Layer 4 of a small transformer language model trained on English Wikipedia (9 layers, counted from 0, width 96).
Take only the direct path to the model's output, skipping the later layers: a vector added to the residual stream pushes a token's score in proportion to its dot product with that token's output vector.

Output vectors of the tokens that the questions are about. A number n stands for n times 0.0045.
"heast": -191 -237 212 282 -101 -148 397 -7 -126 429 81 -124 -31 -302 273 354 83 -314 -134 -382 -168 322 162 -24 34 64 -180 -474 26 -234 17 -206 209 -66 -95 -237 -310 47 155 -25 -204 -276 -32 118 -151 202 -150 49 7 -25 41 -178 -264 155 -106 -83 38 123 235 246 -64 -230 12 60 237 109 27 236 -82 215 139 151 -397 118 35 -36 -213 225 -263 -234 48 191 -147 212 115 -217 2 287 375 114 233 -254 109 -87 -104 298
" civil": 43 -114 -50 35 55 31 67 19 -68 19 8 42 -59 -102 -20 43 -58 -36 38 -108 -75 34 30 59 23 49 -73 -25 -22 -147 -57 -117 35 -25 -42 -70 -89 8 -2 74 -47 -103 101 114 -2 -29 55 -23 44 -6 46 2 -98 42 -20 116 93 32 100 30 -88 -17 7 54 1 -29 84 5 -11 10 23 96 -128 -67 23 83 -28 116 -17 -50 -52 72 -68 77 47 -37 9 39 68 5 -2 -42 -1 25 -80 72
"red": 111 -81 -1 67 42 -56 5 5 -34 112 87 -111 -32 -34 135 -13 -25 -15 -67 -11 -89 -27 -1 -125 17 -178 -101 -124 -5 -67 112 112 50 124 -85 -74 -100 43 -52 -141 -8 -145 39 -103 130 70 -28 0 -92 121 95 32 -38 62 -1 78 49 -40 132 64 -26 -63 -63 -41 -18 9 31 44 -80 -53 -40 60 20 -41 -11 78 28 24 5 43 -69 144 24 125 3 -151 70 24 0 -3 22 -87 96 -57 78 90
"\")": -56 -95 120 172 -120 6 93 -34 -11 154 -4 -70 115 -78 -18 43 60 -273 -39 2 35 117 28 -80 38 -122 -23 -109 31 -85 -119 -98 105 70 -131 -12 -35 -147 176 -7 -119 -21 8 6 -119 -72 29 -78 -29 4 70 17 72 76 -62 -88 10 110 222 60 45 -161 -23 107 145 121 27 224 -80 131 25 -145 -131 36 -81 -46 33 82 19 16 -42 -121 5 31 83 -60 -67 103 185 73 50 -102 -84 -33 -68 5
"hold": -92 18 40 77 18 -118 91 -154 -16 55 70 -10 -10 -66 -19 123 85 -83 -160 -55 -151 192 148 -39 35 18 66 -95 103 -27 37 -98 209 23 -59 -49 -14 45 60 55 -30 -57 52 -38 -75 30 -71 -15 -5 120 -39 -201 -33 61 5 15 150 197 14 -83 -95 -116 36 -133 -117 -14 -35 98 55 97 -10 122 -85 28 -125 -80 125 194 -34 -113 -136 65 -24 194 -14 13 -22 3 165 17 -91 -128 2 -23 -52 -19
"ilding": -173 -38 54 145 27 -30 101 -11 -46 152 90 -35 -83 44 -63 50 78 -2 -97 -121 -195 99 49 -34 -7 -54 -127 -180 43 -32 11 -101 71 30 -98 -44 -155 35 113 132 -190 -71 23 -14 -9 61 -31 0 -63 8 10 -42 17 8 -74 4 -2 189 134 -21 -46 -80 11 186 -39 16 9 110 31 131 -20 149 -36 55 -60 51 -135 158 13 33 -62 5 -112 11 72 -194 -90 78 66 56 8 -102 53 79 -19 80
" abs": 2 -67 83 182 -4 -13 55 -52 -59 -39 -96 -30 -50 -113 115 -18 63 -79 -79 -77 -15 120 59 4 1 44 -119 -50 2 -75 -36 -9 58 3 29 -67 -128 -36 35 -65 118 -108 -62 67 90 54 -111 34 -43 75 15 -53 -41 -26 -2 -28 28 78 13 113 62 26 86 2 8 87 -25 99 14 65 90 61 -44 61 -30 -76 -26 32 45 -32 -32 26 -81 101 -29 -134 47 19 6 44 74 -206 51 -107 -26 49
"ection": 24 -152 -73 160 -99 -64 165 -46 -18 186 -60 -13 -76 -36 1 179 27 26 -37 32 6 73 33 -121 -74 -25 -73 -114 69 -41 -138 -24 79 10 -50 24 -37 -4 -9 85 -143 61 0 31 -19 23 -54 20 -153 138 -45 -107 -7 21 89 -152 104 142 46 -29 -153 62 64 46 88 145 51 117 -51 148 69 72 -65 9 -36 69 -73 100 -40 -43 -40 -47 -163 -20 0 -139 -31 15 169 53 -59 -41 44 69 -113 -33
"rough": -34 -47 -58 120 -87 -118 32 74 -57 111 54 -146 -155 -100 192 94 -18 -84 30 45 -145 32 54 34 24 -103 -59 -132 7 -43 -133 -35 114 -20 -11 -117 -109 63 33 -9 -29 30 -72 -124 -78 16 19 20 -74 -38 -12 70 81 85 3 173 -28 -81 87 117 -75 -210 -47 148 69 136 -81 210 -104 68 128 100 -61 92 -72 56 -24 35 -63 29 10 93 -12 133 -86 -140 -11 16 28 19 28 29 106 32 -31 -7
"ributed": -63 15 -24 193 -47 63 12 17 -55 115 116 -3 -66 -66 29 119 -71 -86 -106 -29 -76 187 228 -169 -127 -81 -30 -178 18 15 -1 -72 160 9 -21 -102 -119 -28 -162 -35 -51 -78 17 -32 -107 90 -127 -49 -60 70 37 110 -161 136 65 42 71 -2 142 115 -99 74 -17 102 94 108 104 94 -3 112 24 76 -85 -11 -36 -45 -92 29 -36 25 77 25 -91 -20 36 -30 -73 44 126 -64 103 -173 92 -168 -137 127
".com": -104 -5 -45 119 11 -56 119 -39 41 88 -32 -106 -44 -89 96 91 32 -98 -17 -173 -53 -10 -39 -204 24 69 -115 -72 -7 48 62 20 213 31 -7 17 3 -37 -121 86 -25 92 79 55 -86 124 -4 44 -25 -42 -23 37 -102 -29 -99 59 -134 -100 -9 111 -29 -24 110 -14 206 23 98 226 -106 -33 12 69 -127 -29 27 -1 -109 138 -73 -158 -13 55 -30 -5 87 -44 23 132 -16 -15 68 -11 40 -10 -113 21
"name": -111 -120 -13 111 -36 -113 122 85 -17 146 -26 52 35 23 61 33 113 -97 -89 -133 -39 110 1 63 34 -141 -88 -142 28 -29 116 -114 130 5 -71 -110 -32 137 -36 140 -166 -85 74 -71 19 34 13 -99 -138 -52 41 -49 -19 -69 -244 6 -73 11 141 25 -15 -88 -87 -117 28 -69 142 50 -46 101 79 84 -187 51 -41 -42 -57 144 56 28 25 -14 -37 138 81 -39 128 128 22 79 73 -106 147 89 -81 65
" Fem": -13 -72 23 124 -48 -17 94 -24 -47 130 -97 -50 15 -96 -10 202 31 -139 52 -76 -39 96 1 22 49 129 -20 -39 21 -17 9 -21 11 -55 -31 -54 -113 27 -10 -30 50 -87 -42 75 -75 -66 9 -42 -35 27 -12 -93 -89 -53 -44 47 97 70 7 63 -53 48 83 -4 124 25 14 99 23 83 -21 17 -95 10 -38 27 -106 -8 -76 -78 -83 63 -65 16 204 -149 109 20 23 -32 -10 34 43 -85 2 112
"-election": 25 -224 -96 71 -83 -14 212 -201 -34 160 163 -23 70 -43 191 70 119 -49 -91 -58 -121 60 -23 -51 132 -110 -9 -63 41 -103 -128 -67 173 -39 -9 -91 -182 -2 74 -62 -38 -199 -80 31 9 182 -60 -68 -15 120 173 -92 37 99 -16 -77 138 -59 133 120 -16 -165 114 4 -41 120 4 89 -100 59 -61 140 -190 31 81 -86 -213 150 -122 -28 -48 114 62 156 -75 -10 8 200 163 -118 1 -106 24 -65 -43 41
"ograp": -92 -32 -28 207 -153 -143 28 122 -76 121 47 -16 9 -80 -34 192 33 -137 -89 -91 -124 198 109 17 -150 48 -48 -145 -50 -38 175 -109 44 50 -74 -153 -60 163 98 -193 42 32 7 74 -42 28 -23 -53 -133 26 166 -117 -55 169 -137 -66 -60 53 79 170 -42 13 -44 140 -6 -135 -138 171 -13 -2 118 -19 -47 95 82 -10 -56 94 -52 -16 15 4 -65 140 58 -80 -79 92 107 60 33 -26 94 -124 -186 118
"imb": 52 1 75 103 -93 -62 108 15 -45 68 -81 7 -14 -10 46 121 4 -101 -56 -1 7 5 10 5 -77 29 7 -190 -77 -64 150 -27 50 -31 77 -5 -88 44 9 45 54 -109 -77 24 20 -30 -83 -47 -61 35 25 -27 -39 -1 -86 -51 116 90 66 30 -53 34 163 -1 -73 -25 -81 91 24 108 63 4 -35 69 -54 35 -28 77 48 31 -18 34 -9 73 -53 -105 -19 7 5 -58 -16 -143 67 -123 151 -53
" Opponent": 25 -62 135 125 -107 -93 27 -63 -53 137 27 42 53 -126 53 80 -38 -69 -45 -181 -58 79 -16 -1 -120 77 16 -120 -28 -179 -74 -121 137 -56 -33 -75 -86 -104 124 -75 -59 -74 32 60 -47 122 32 20 -90 -58 -31 63 -99 27 2 -29 -50 55 148 102 -53 -113 68 67 126 -45 -47 39 -21 80 28 154 -257 150 2 86 -131 -1 -84 -15 0 247 -15 95 23 -138 -34 74 80 66 23 -61 123 11 109 82
"List": -25 -36 -11 184 -47 -13 204 -50 -50 73 -44 0 -4 86 -6 150 -97 -34 -71 19 -104 139 54 -66 -12 -51 -67 -150 -8 -58 -35 -98 101 -78 -22 -127 -61 58 -54 -34 -37 -91 31 -64 -33 176 51 -53 15 124 -56 -75 -42 13 26 -80 0 -17 -20 60 24 -79 40 -72 0 -23 17 77 -4 110 140 44 -119 95 -46 -73 -28 -41 -200 -24 109 3 -25 125 145 -8 -54 66 101 82 112 -43 125 -124 27 41

Output weights of attention head 2. The head adds the sum of these rows, row i times number i of z. A number n stands for n times 0.00073.
o0: 203 -246 -69 -28 50 81 164 -367 -31 -69 13 55 -167 75 19 54 -308 -32 101 28 136 28 18 58 -108 -88 166 -44 15 54 -162 -3 -183 54 -113 46 300 -91 155 -102 -176 -267 -52 90 88 47 269 -36 -39 -24 -22 -15 -37 -228 58 -19 -94 -42 146 65 45 -155 -65 128 50 -52 -140 -114 29 -93 24 4 147 -196 -90 97 35 210 -49 19 119 90 -229 -16 443 30 -66 120 238 3 -45 -82 27 88 211 -4
o1: -119 107 148 -69 -144 110 30 131 -20 30 54 147 -157 -122 26 -32 200 -250 -135 -9 194 -27 -17 99 -95 68 15 49 -107 63 -49 -153 107 82 190 121 -139 -326 49 17 -37 273 -151 -189 -65 -45 -31 37 193 -59 27 -111 -4 278 116 -59 78 -29 151 -181 -122 -144 -76 99 -37 24 -126 41 119 61 213 101 30 148 -108 32 145 -64 -65 -1 -101 -19 -138 -4 -236 -138 53 71 42 92 -72 -139 117 131 -160 -164
o2: 97 -51 157 100 -147 -51 112 60 -448 -174 -31 33 333 -28 -106 -113 9 -252 0 -130 -83 -128 147 -38 5 -91 262 24 -56 127 117 130 9 39 -24 72 -74 -106 48 -119 163 102 -80 220 36 -13 -107 -52 -122 -9 206 57 94 181 19 -149 -166 68 5 -98 -123 3 -20 37 -35 -116 -78 -232 -58 -140 -220 81 135 322 -151 62 116 141 15 -13 195 -18 -9 -116 146 130 -21 275 -19 -106 14 -205 211 -174 239 -103
o3: 8 84 52 145 -226 -27 -22 259 108 -84 -318 -145 -41 130 56 -211 94 -87 -36 59 -137 195 66 55 113 34 -22 243 -134 -100 73 -107 53 256 14 65 114 10 14 7 -74 -4 -53 -132 -34 121 -58 -126 -115 -227 148 53 231 13 -39 -114 -112 139 -141 5 13 26 -216 140 -122 -16 -225 88 -146 67 137 209 -16 -14 170 -197 -6 182 73 -118 -44 -216 75 184 144 -146 233 212 -69 -12 -84 -50 -131 -113 -160 18
o4: -98 -60 -37 -48 220 -49 152 -4 76 98 -60 -215 178 -64 293 7 -17 -43 -17 -61 107 -28 21 19 -77 22 123 98 120 -163 54 111 -167 -13 67 17 -72 -8 -173 -107 253 -13 114 76 289 -9 283 -183 17 -115 -93 29 108 -181 -16 -15 -96 147 -14 161 -22 139 -96 142 122 -110 19 26 161 -150 95 138 -54 -238 -231 -177 -194 -84 -98 28 9 49 -84 -10 11 -174 14 -175 -42 98 -46 -34 61 -68 208 -127
o5: 22 -50 181 -90 114 37 -175 59 -95 163 69 42 -20 115 36 27 82 49 41 227 64 49 -46 211 -10 104 256 -17 65 -149 11 100 -112 196 -45 134 -107 15 -177 -177 -130 -167 -188 29 129 161 -286 114 184 -30 -75 -163 3 -61 -134 -455 103 38 -130 -246 -205 -116 12 -44 11 -104 -118 101 180 -118 81 142 244 -151 121 143 13 128 303 -284 -117 -224 -130 18 290 -115 155 -30 -70 -92 -200 -115 -79 176 46 -44
o6: 303 18 -52 -167 82 32 -81 105 -239 -10 -2 133 95 -37 -289 414 -51 108 66 124 -74 59 -48 58 5 -164 -25 27 -186 49 21 52 46 -231 -142 -137 -119 -62 72 49 79 149 97 -8 -18 123 0 -135 -66 216 -59 -43 -265 186 31 -227 130 -231 -39 93 -46 90 -55 165 -34 -53 72 -85 -145 194 -198 -43 52 232 125 166 56 -207 22 0 18 -15 297 15 139 22 -25 -236 37 -231 -113 3 73 -135 -44 -99
o7: -116 -278 363 130 31 77 -10 300 108 -47 43 -51 76 96 271 106 -224 150 162 212 13 199 -100 -175 122 80 114 -22 -223 -190 36 -242 -255 42 -202 -251 -23 -99 18 -178 -35 36 -249 284 67 -240 79 -18 2 -259 -66 154 155 12 94 -157 -1 -52 -72 201 -28 -19 98 69 -224 -196 -4 -10 98 86 -210 -74 85 103 125 144 -128 67 21 -145 -60 -22 48 -255 40 -145 158 -116 14 169 63 144 -155 1 168 155
o8: 68 -70 109 229 -213 50 -13 23 19 -110 153 -73 75 -169 -20 79 122 158 27 76 108 -212 28 -103 436 6 -64 118 -17 -60 -231 -130 -117 54 -285 -14 -201 -93 54 197 170 177 -44 -118 -138 30 -2 -12 -75 -204 89 -107 -36 -106 1 111 204 -13 -29 19 -195 163 -15 287 50 -113 144 -4 -1 -5 -102 -400 -114 -68 -204 121 136 -75 164 88 51 170 -64 65 42 -119 -70 -31 -165 71 -24 133 -130 -41 100 169
o9: -30 -370 22 -111 -259 138 77 190 309 150 42 198 -273 99 7 2 120 130 22 58 -98 204 72 -36 -104 -165 -86 168 -33 105 113 -165 -50 181 -46 -161 86 -21 -107 166 -115 -139 -33 -45 -26 -55 -46 -68 215 372 -139 -57 140 58 108 -291 161 80 -20 -212 -152 91 6 -203 69 202 17 33 -97 88 222 63 89 -25 -53 -110 -149 57 -7 45 -42 -54 223 41 -88 -194 7 -170 246 20 -94 -143 -33 74 -59 -170
o10: -187 -196 0 47 -158 -20 -29 164 266 -48 19 -57 95 95 -44 74 13 -115 -157 -171 -6 -125 27 -115 -106 -171 -170 109 1 55 56 -62 -93 -176 8 184 45 -31 15 -24 27 146 16 61 64 -62 15 49 -30 -115 -24 11 115 55 61 54 85 199 136 17 86 -83 336 43 -41 -14 -122 -1 111 -85 30 155 -144 7 -182 -103 -29 25 3 -18 93 -178 -102 -36 70 -118 -178 124 40 68 71 96 -147 -185 -99 66
o11: -99 118 93 -215 265 51 42 -79 212 -19 40 64 -162 -78 31 274 183 142 -23 -115 -149 295 -207 -140 -95 -50 -14 -193 -163 32 -32 -98 -22 227 209 -128 64 -45 -8 239 -50 175 -56 -96 -164 -22 -69 -173 -6 22 78 117 -122 -161 -10 -10 -82 -249 31 -205 -73 -14 47 -90 -124 -7 -3 31 16 27 -78 88 229 -66 117 -106 -19 56 -5 106 69 83 14 -99 214 39 -149 160 217 86 35 44 -59 -213 -25 -87
o12: -16 33 -131 -116 101 -238 -154 267 394 -69 -26 -133 -75 -148 119 51 -41 4 -33 74 130 143 151 -138 111 -266 -95 257 -6 98 -15 -110 53 18 84 127 21 63 188 -212 -58 -53 139 -205 -53 -113 -51 -7 59 -9 -84 44 -32 297 -75 141 119 -121 118 139 -154 46 -15 -11 184 -70 24 98 226 -96 -261 -142 -51 -327 163 158 234 -44 182 -53 32 -142 50 -218 20 43 -319 195 29 -100 32 6 -163 -40 -28 -170
o13: -55 48 6 -201 141 49 47 102 134 -39 21 9 -15 53 -48 -135 106 1 -172 28 47 1 131 -15 56 19 -139 -264 -189 45 -91 221 -278 -123 168 -297 -69 4 -10 -351 359 23 137 212 103 175 16 -12 63 174 252 -89 -83 83 -161 138 -144 -124 128 -136 20 -2 -16 -109 169 100 -135 -82 -104 -88 27 60 -28 -162 -25 52 -119 87 -105 -79 103 -80 20 59 132 76 48 -105 144 -83 42 -20 -26 -37 90 -145
o14: -82 114 -341 189 -109 222 -159 -16 150 -41 73 70 328 -26 149 -12 4 43 -139 172 90 10 -146 -25 -28 157 216 -22 214 20 23 -55 -153 131 123 -110 53 -155 -15 107 -276 -105 120 34 9 184 -81 171 -79 97 44 236 7 -31 8 -119 -170 -84 -111 39 -49 -168 37 -25 -48 114 -74 -44 67 25 95 -64 -119 54 -42 26 25 -144 -5 35 151 -55 -139 -138 -191 -143 60 -86 41 221 2 -220 -49 25 -4 48
o15: -67 126 -192 151 -158 79 58 175 -74 16 86 9 71 53 324 209 -113 111 -73 107 164 68 -143 -123 -182 -181 15 -17 -5 -95 291 60 -237 14 -57 -388 -66 144 -111 -33 -204 -20 70 55 46 -19 -60 129 15 200 -84 105 196 -287 71 -33 -140 37 -32 95 -211 -6 0 118 43 79 53 -92 29 -176 20 65 -45 186 46 -91 133 -196 64 -186 33 20 25 -135 -116 -190 70 -218 97 132 183 -103 -209 9 152 -84
o16: 119 -183 -174 -138 -151 -78 83 -292 104 -145 -180 115 57 -152 216 -164 -172 -153 0 -217 129 62 -54 -92 1 -102 -14 10 -197 371 -111 7 -235 19 -133 -13 203 94 119 139 -74 -73 108 -180 148 205 71 -292 127 8 -104 16 68 268 -37 -55 207 69 40 42 -46 46 -29 -68 -47 178 315 -128 111 -1 -21 -113 177 91 16 91 148 66 104 -159 69 64 49 66 82 63 42 37 125 13 -74 -201 1 7 46 -373
o17: -89 -216 106 13 -218 148 118 108 -29 -119 -107 188 93 -21 119 -12 88 58 -5 149 -255 -169 -18 -120 -70 -155 -85 142 9 156 170 164 -94 0 -243 107 96 -93 -322 88 -63 69 45 191 -78 36 226 -7 -343 -24 -89 116 -1 111 191 -249 -107 -104 -57 32 373 -103 86 215 -211 -6 -108 -94 -81 -77 152 -27 119 42 -133 -161 265 51 -112 -65 84 -86 -75 -1 -153 134 -194 -57 192 32 26 -19 159 1 -56 -20
o18: -161 14 -58 -150 -75 247 -194 33 -90 -117 303 90 -174 80 154 134 -71 -98 276 -102 -238 144 -128 181 127 -126 205 127 134 -49 -46 28 8 191 -311 177 -44 90 51 125 14 -200 -131 101 115 12 120 -17 -18 244 -67 85 -120 116 -185 -17 -150 -10 265 -34 -72 -169 76 262 102 -50 21 -4 -72 -473 -120 192 -340 -396 -183 -90 49 -294 -84 198 -59 333 -138 -254 73 -21 123 -21 206 -130 -202 384 221 -90 33 86
o19: -13 -115 199 73 -2 33 12 125 -95 35 130 -22 -89 -204 -279 -225 -161 79 274 -31 67 -83 56 -18 89 154 94 34 98 47 71 -19 52 -143 -157 -55 -7 -1 18 86 -78 230 41 269 97 135 83 -248 144 -88 157 40 -29 -25 327 -185 -121 -71 91 -65 -201 -111 106 -12 110 -151 -101 6 89 68 52 87 16 -126 -260 122 38 132 -43 -15 -245 198 -111 -154 49 -18 -187 -82 78 -239 56 -50 -79 -142 -56 -98
o20: -15 -191 156 -152 87 -64 74 14 201 -132 36 63 -131 -66 -47 -190 68 -143 -198 83 30 -23 17 12 243 36 30 20 -125 -62 -10 108 -130 52 77 36 -260 -104 106 -86 154 72 173 64 9 103 -30 79 -116 -128 -32 -54 4 255 22 82 -17 15 162 -66 -5 188 101 -123 -214 -22 -55 -188 2 -228 14 346 -412 133 223 -17 5 -90 -93 54 142 26 -88 -46 87 122 181 79 -20 -27 -121 266 -144 24 -22 55
o21: -2 135 -113 -44 55 -31 -1 -82 153 212 304 -241 143 26 76 162 244 -25 50 -63 -231 -182 -187 71 -23 -113 280 42 -126 127 9 -149 -164 189 -235 189 94 -128 124 -48 161 46 -4 55 -134 -79 20 304 -14 -198 37 -142 -103 -76 -73 -8 -123 -19 -72 -90 -54 157 -50 346 -36 -106 -62 26 -167 249 -155 86 62 197 -184 146 -146 61 -40 99 6 161 -158 66 -24 -205 -61 -171 -142 145 -156 221 -40 -119 213 -19
o22: 130 45 233 107 48 -188 -286 90 57 -118 -232 -108 -162 -4 90 -52 8 54 48 -134 -170 -20 154 -106 72 98 -90 157 -103 -74 -48 199 124 -229 161 -65 8 51 -53 187 -176 -14 2 24 -6 231 -34 18 -271 -154 -102 33 210 -217 48 170 29 22 -8 18 51 -134 38 -79 -92 -112 -85 -69 77 177 117 69 107 -244 -85 -228 -197 249 62 -137 102 191 19 -11 156 -2 -116 29 180 -25 -6 -40 147 137 92 -188
o23: -121 -329 -9 -81 -77 70 101 68 -264 -132 -95 100 120 133 127 -7 165 -105 -69 -86 112 241 -2 217 57 -112 -307 -183 -148 -81 -112 83 -44 193 115 -96 96 -188 -103 -125 70 23 -83 29 44 -7 36 -251 43 -119 51 -237 185 -52 214 63 -149 184 -33 41 90 150 -126 85 107 124 -96 209 -154 70 37 -398 122 -176 43 -248 98 124 -311 208 146 -201 75 -74 37 146 54 3 76 220 -6 120 29 54 221 -98
o24: -20 -162 -50 179 -38 -64 114 -16 -67 101 159 74 133 -176 -44 145 209 56 139 -128 -144 -168 -71 83 140 56 65 -65 93 -112 26 86 -52 -238 89 3 84 -16 -14 89 17 -107 134 78 48 232 -388 -167 53 214 -15 -141 -22 -74 -176 -53 9 83 -51 58 103 -275 150 12 -73 50 -46 -65 154 -26 39 -3 -82 127 -115 -2 34 70 -161 -56 -210 157 -289 123 -153 92 241 -130 1 -44 -16 -5 48 -250 159 44
o25: 111 165 298 151 -121 -98 -138 37 -30 -66 135 74 -176 -60 -4 -348 27 -110 4 223 84 -332 120 -93 -13 18 -14 104 -319 243 28 -191 -181 -46 -275 -76 95 248 -33 -152 93 255 -203 -138 32 87 83 113 115 -127 -43 9 -32 -98 -102 33 37 -65 -114 0 187 -27 114 75 -158 109 124 93 -137 -50 144 293 123 13 -16 -26 103 3 -121 -141 -167 64 -151 7 -200 106 112 76 -63 90 5 -153 52 120 90 -83
o26: 21 -38 287 -43 -207 97 -87 120 -17 -183 -100 146 -73 -85 -107 56 106 103 70 -52 318 -5 235 21 82 147 -27 -310 5 -2 -75 267 -145 98 50 -190 -18 -287 -42 -48 3 -26 -18 -151 9 96 19 -8 -223 54 -95 241 -176 -3 68 152 214 -236 -18 -144 76 34 -269 -38 -36 -134 5 101 63 35 171 116 201 -43 -248 -19 -36 -65 94 29 158 79 -223 -3 -97 -68 -31 -85 -167 20 57 -37 218 97 -46 -66
o27: -32 2 19 -65 219 -120 -302 47 -13 -103 -17 108 128 -212 -264 113 29 21 43 73 146 -27 -23 -168 -176 -98 -106 -73 147 115 -144 -69 -90 -82 -47 -3 -86 -77 270 7 -151 229 98 371 20 103 -15 17 121 -77 227 179 -150 -16 -81 70 -90 -48 -211 -179 55 81 -30 -110 -54 43 107 8 88 -290 -183 -51 210 -247 132 45 16 -21 -330 -164 23 227 -39 -113 105 183 -26 34 98 287 -65 -83 58 140 -131 -29
o28: 82 -2 -61 123 -237 119 55 188 307 -178 -143 82 -65 62 90 40 -116 -80 -134 -83 25 -90 11 124 -55 -7 169 -76 -106 -158 130 147 -37 -88 69 -21 -196 -185 196 3 40 -131 6 104 -4 201 35 112 -139 -4 2 44 133 246 -52 -101 166 -125 -156 -14 45 -165 66 -39 -154 29 -145 -120 405 144 121 -94 201 153 -39 -122 -237 -110 -30 -116 24 -25 -287 181 56 -108 181 41 -99 128 137 152 198 -330 -171 165
o29: -36 -260 188 100 351 175 -154 -177 181 59 88 -52 188 4 -61 -2 131 76 -224 276 -130 -127 -237 -12 53 242 -28 60 404 -242 -157 -1 -59 71 0 -96 -296 -76 -123 213 -157 110 48 -57 -77 -91 49 -242 -69 25 -305 -70 -75 122 -68 72 124 68 92 -83 157 -124 65 151 73 58 10 -112 88 -74 17 144 125 -1 154 -94 -129 -3 35 -59 -1 298 180 -152 -255 39 -235 -269 59 37 -86 113 61 151 -44 93
o30: -33 323 10 -105 -95 -10 -126 184 -358 112 -24 11 44 -22 -131 -32 115 85 -16 229 72 -240 298 83 -369 -111 -102 94 47 80 -4 -143 33 -52 -321 47 217 25 -2 145 19 -15 163 42 -56 102 186 43 95 -27 -97 88 166 28 -147 37 -95 -209 88 -2 67 -9 10 -16 -12 -78 -42 -24 18 303 -127 194 208 -142 -61 -62 -43 -146 195 3 -287 11 15 -156 -13 -132 130 -263 55 34 -121 40 183 -28 -67 87
o31: -28 85 -51 -177 56 144 7 -259 -103 -61 -91 205 -89 -242 13 98 -84 74 -28 -83 101 119 -112 -132 -224 54 -54 98 -165 54 -141 -19 -166 207 57 -20 -379 5 325 170 -153 -10 105 109 7 -78 91 -161 -134 -265 97 184 42 -24 76 16 -163 -279 21 -27 -20 111 60 52 -47 132 -11 -46 -85 -180 73 171 45 -11 201 102 53 -22 -121 4 -35 139 49 34 110 167 94 166 -3 86 75 37 19 -40 -216 124

Each question shows a token from some text and the vector z that the head gathered there. A number n stands for n times 0.0042.

"1": -31 -112 -93 -38 -54 -133 121 -32 -47 -11 -59 82 -67 111 60 82 80 -146 -68 -130 -2 -201 -64 84 -46 -132 -27 17 82 36 -42 97
Pushed up most: "List"

" |": -90 32 -79 49 -34 -111 -34 63 161 102 94 -34 88 -99 65 154 8 37 106 -61 31 41 -13 -3 -36 -1 -90 -117 -2 34 -37 47
Pushed up most: "rough"

"closed": -80 23 169 139 -274 72 36 12 51 -102 -63 -165 -41 -83 -65 104 -74 -44 -111 -49 -128 -89 -85 -13 51 27 50 28 -36 -127 -20 109
Pushed up most: "ograp"

" ran": -60 59 -118 58 -18 14 -39 0 -118 266 -49 -114 -182 24 -55 159 -70 135 -50 -201 -7 96 -64 -42 34 15 -52 -11 -3 30 -5 -69
Which of these tokens does it push down most? " civil"

" and": -43 37 -5 136 -7 54 -76 0 -29 -79 -134 -100 -150 7 13 22 -89 -148 -29 -159 -26 -11 -32 -36 53 109 -44 -84 75 -40 29 -83
Pushed up most: " abs"

" |\n": 23 -119 -75 -143 -201 -100 183 10 -107 33 -46 -46 -73 21 -14 71 -121 5 -66 -93 170 -165 -23 -216 -66 -128 -45 -270 198 -53 5 85
Pushed up most: "List"

" ": 32 -79 -5 -48 -116 264 138 45 27 36 -132 -219 18 -81 -53 49 1 33 116 -31 41 11 -65 -282 8 249 3 -148 -11 -171 81 -77
Pushed up most: "red"

" Minister": -95 -231 -95 91 31 45 -43 119 142 -69 -26 -74 -119 -114 -20 -19 -24 -67 59 17 -15 77 22 -70 146 49 -154 -104 91 107 -16 4
Pushed up most: " Fem"

" S": -16 -128 -103 60 110 73 26 89 157 -42 -52 -126 -36 -77 -3 -34 41 -76 65 48 41 43 53 -121 142 54 -38 -73 169 108 53 -33
Pushed up most: " Fem"

"o": -7 209 244 189 92 -186 -57 57 -93 49 108 -141 -96 -175 15 -56 157 218 -29 64 134 168 11 -28 -201 123 -243 -87 -13 -74 -61 218
Which three tokens does it push up most, strongest first? "\")", "ograp", " Opponent"

" buildings": -133 88 20 116 -87 -112 104 28 66 2 -173 -98 -86 108 21 164 -65 33 -183 -124 117 100 -54 -68 -152 59 30 -13 21 51 -51 184
Which of these tokens does it push down most? "hold"

"ixed": -152 113 -122 -245 0 159 -1 -65 -30 139 47 -58 -20 100 -76 -20 -278 -275 -5 46 -59 134 -125 -194 173 -72 54 -162 -113 122 129 -288
Pushed up most: "hold"

" of": -10 32 -32 180 -127 -16 -113 -154 -55 145 93 -18 -302 -41 -4 236 -84 170 -81 -37 53 63 51 -3 76 163 -168 25 71 -89 261 84
Pushed up most: "name"

"por": 9 58 -162 76 145 -8 -96 41 -188 324 69 112 -75 159 144 258 -73 -41 218 74 -251 -13 -60 -252 42 -206 -29 -150 94 32 108 -53
Pushed up most: "heast"

" later": 8 112 96 -26 40 30 -101 17 -1 -67 -85 -29 -167 -34 19 214 -26 1 -112 -59 -5 28 16 40 87 181 18 16 -100 76 73 -5
Pushed up most: " abs"

" number": -48 20 -9 32 -45 -79 -81 2 -55 66 77 -137 -134 14 -73 45 -20 -43 84 -67 -63 90 -79 6 -86 -58 -24 -78 11 -13 73 -12
Pushed up most: "rough"

" Cor": -233 93 4 115 -26 7 17 4 52 -41 -34 -29 32 -45 5 184 61 -42 -104 23 29 -152 -80 -16 -79 -49 32 -60 2 30 86 157
Pushed up most: "ributed"

"iting": -151 11 -60 270 -123 -95 -101 -94 -120 139 138 38 -118 -142 -33 14 -169 121 -33 -119 61 -134 142 31 41 -140 -22 -56 120 -43 -5 51
Which of these tokens does it push down most? "red"

"ipl": 96 -138 -97 -14 98 -83 -31 -28 2 204 208 99 54 12 -310 -102 134 -37 99 38 -64 79 -43 298 57 -160 -111 -343 -160 -131 -228 -113
Which three tokens does it push up most, strongest first? "heast", "-election", "\")"

" house": -96 88 15 19 32 49 -118 72 7 -166 -29 -10 -63 -80 -48 58 48 -18 -28 -92 -14 -100 -40 49 60 104 83 -115 137 25 25 -85
Which two tokens does it push up most, strongest first? " abs", "imb"

"ions": -68 -37 -12 95 -34 -36 -99 -117 -38 47 14 71 24 -71 12 121 -18 -59 -2 -13 -55 -67 48 -82 -175 47 -24 -129 -44 -31 55 -33
Pushed up most: "name"

"3": 199 -58 -59 -40 -4 -25 104 74 58 52 -118 -32 -10 70 -87 40 0 110 21 188 83 -118 -64 -101 70 -37 114 -165 24 125 -110 135
Pushed up most: " civil"

" has": -61 115 59 -81 41 41 14 -22 -37 -60 -68 -63 -18 6 18 161 99 7 -167 -75 16 93 -25 -205 -20 270 -42 -30 -39 162 13 -39
Which of these tokens does it push down most? "heast"

"-": 181 68 111 3 43 95 -56 41 133 60 40 -110 -104 -16 63 141 -12 -40 -64 -6 -76 141 -103 6 -29 -196 70 101 168 -83 16 54
Which of these tokens does it push down most? ".com"

"ecess": -53 -92 -182 133 -145 -2 82 129 -17 66 89 82 -148 -93 -35 -115 -242 47 30 -130 31 78 4 -19 118 -90 -201 18 -9 115 96 -52
Pushed up most: "ilding"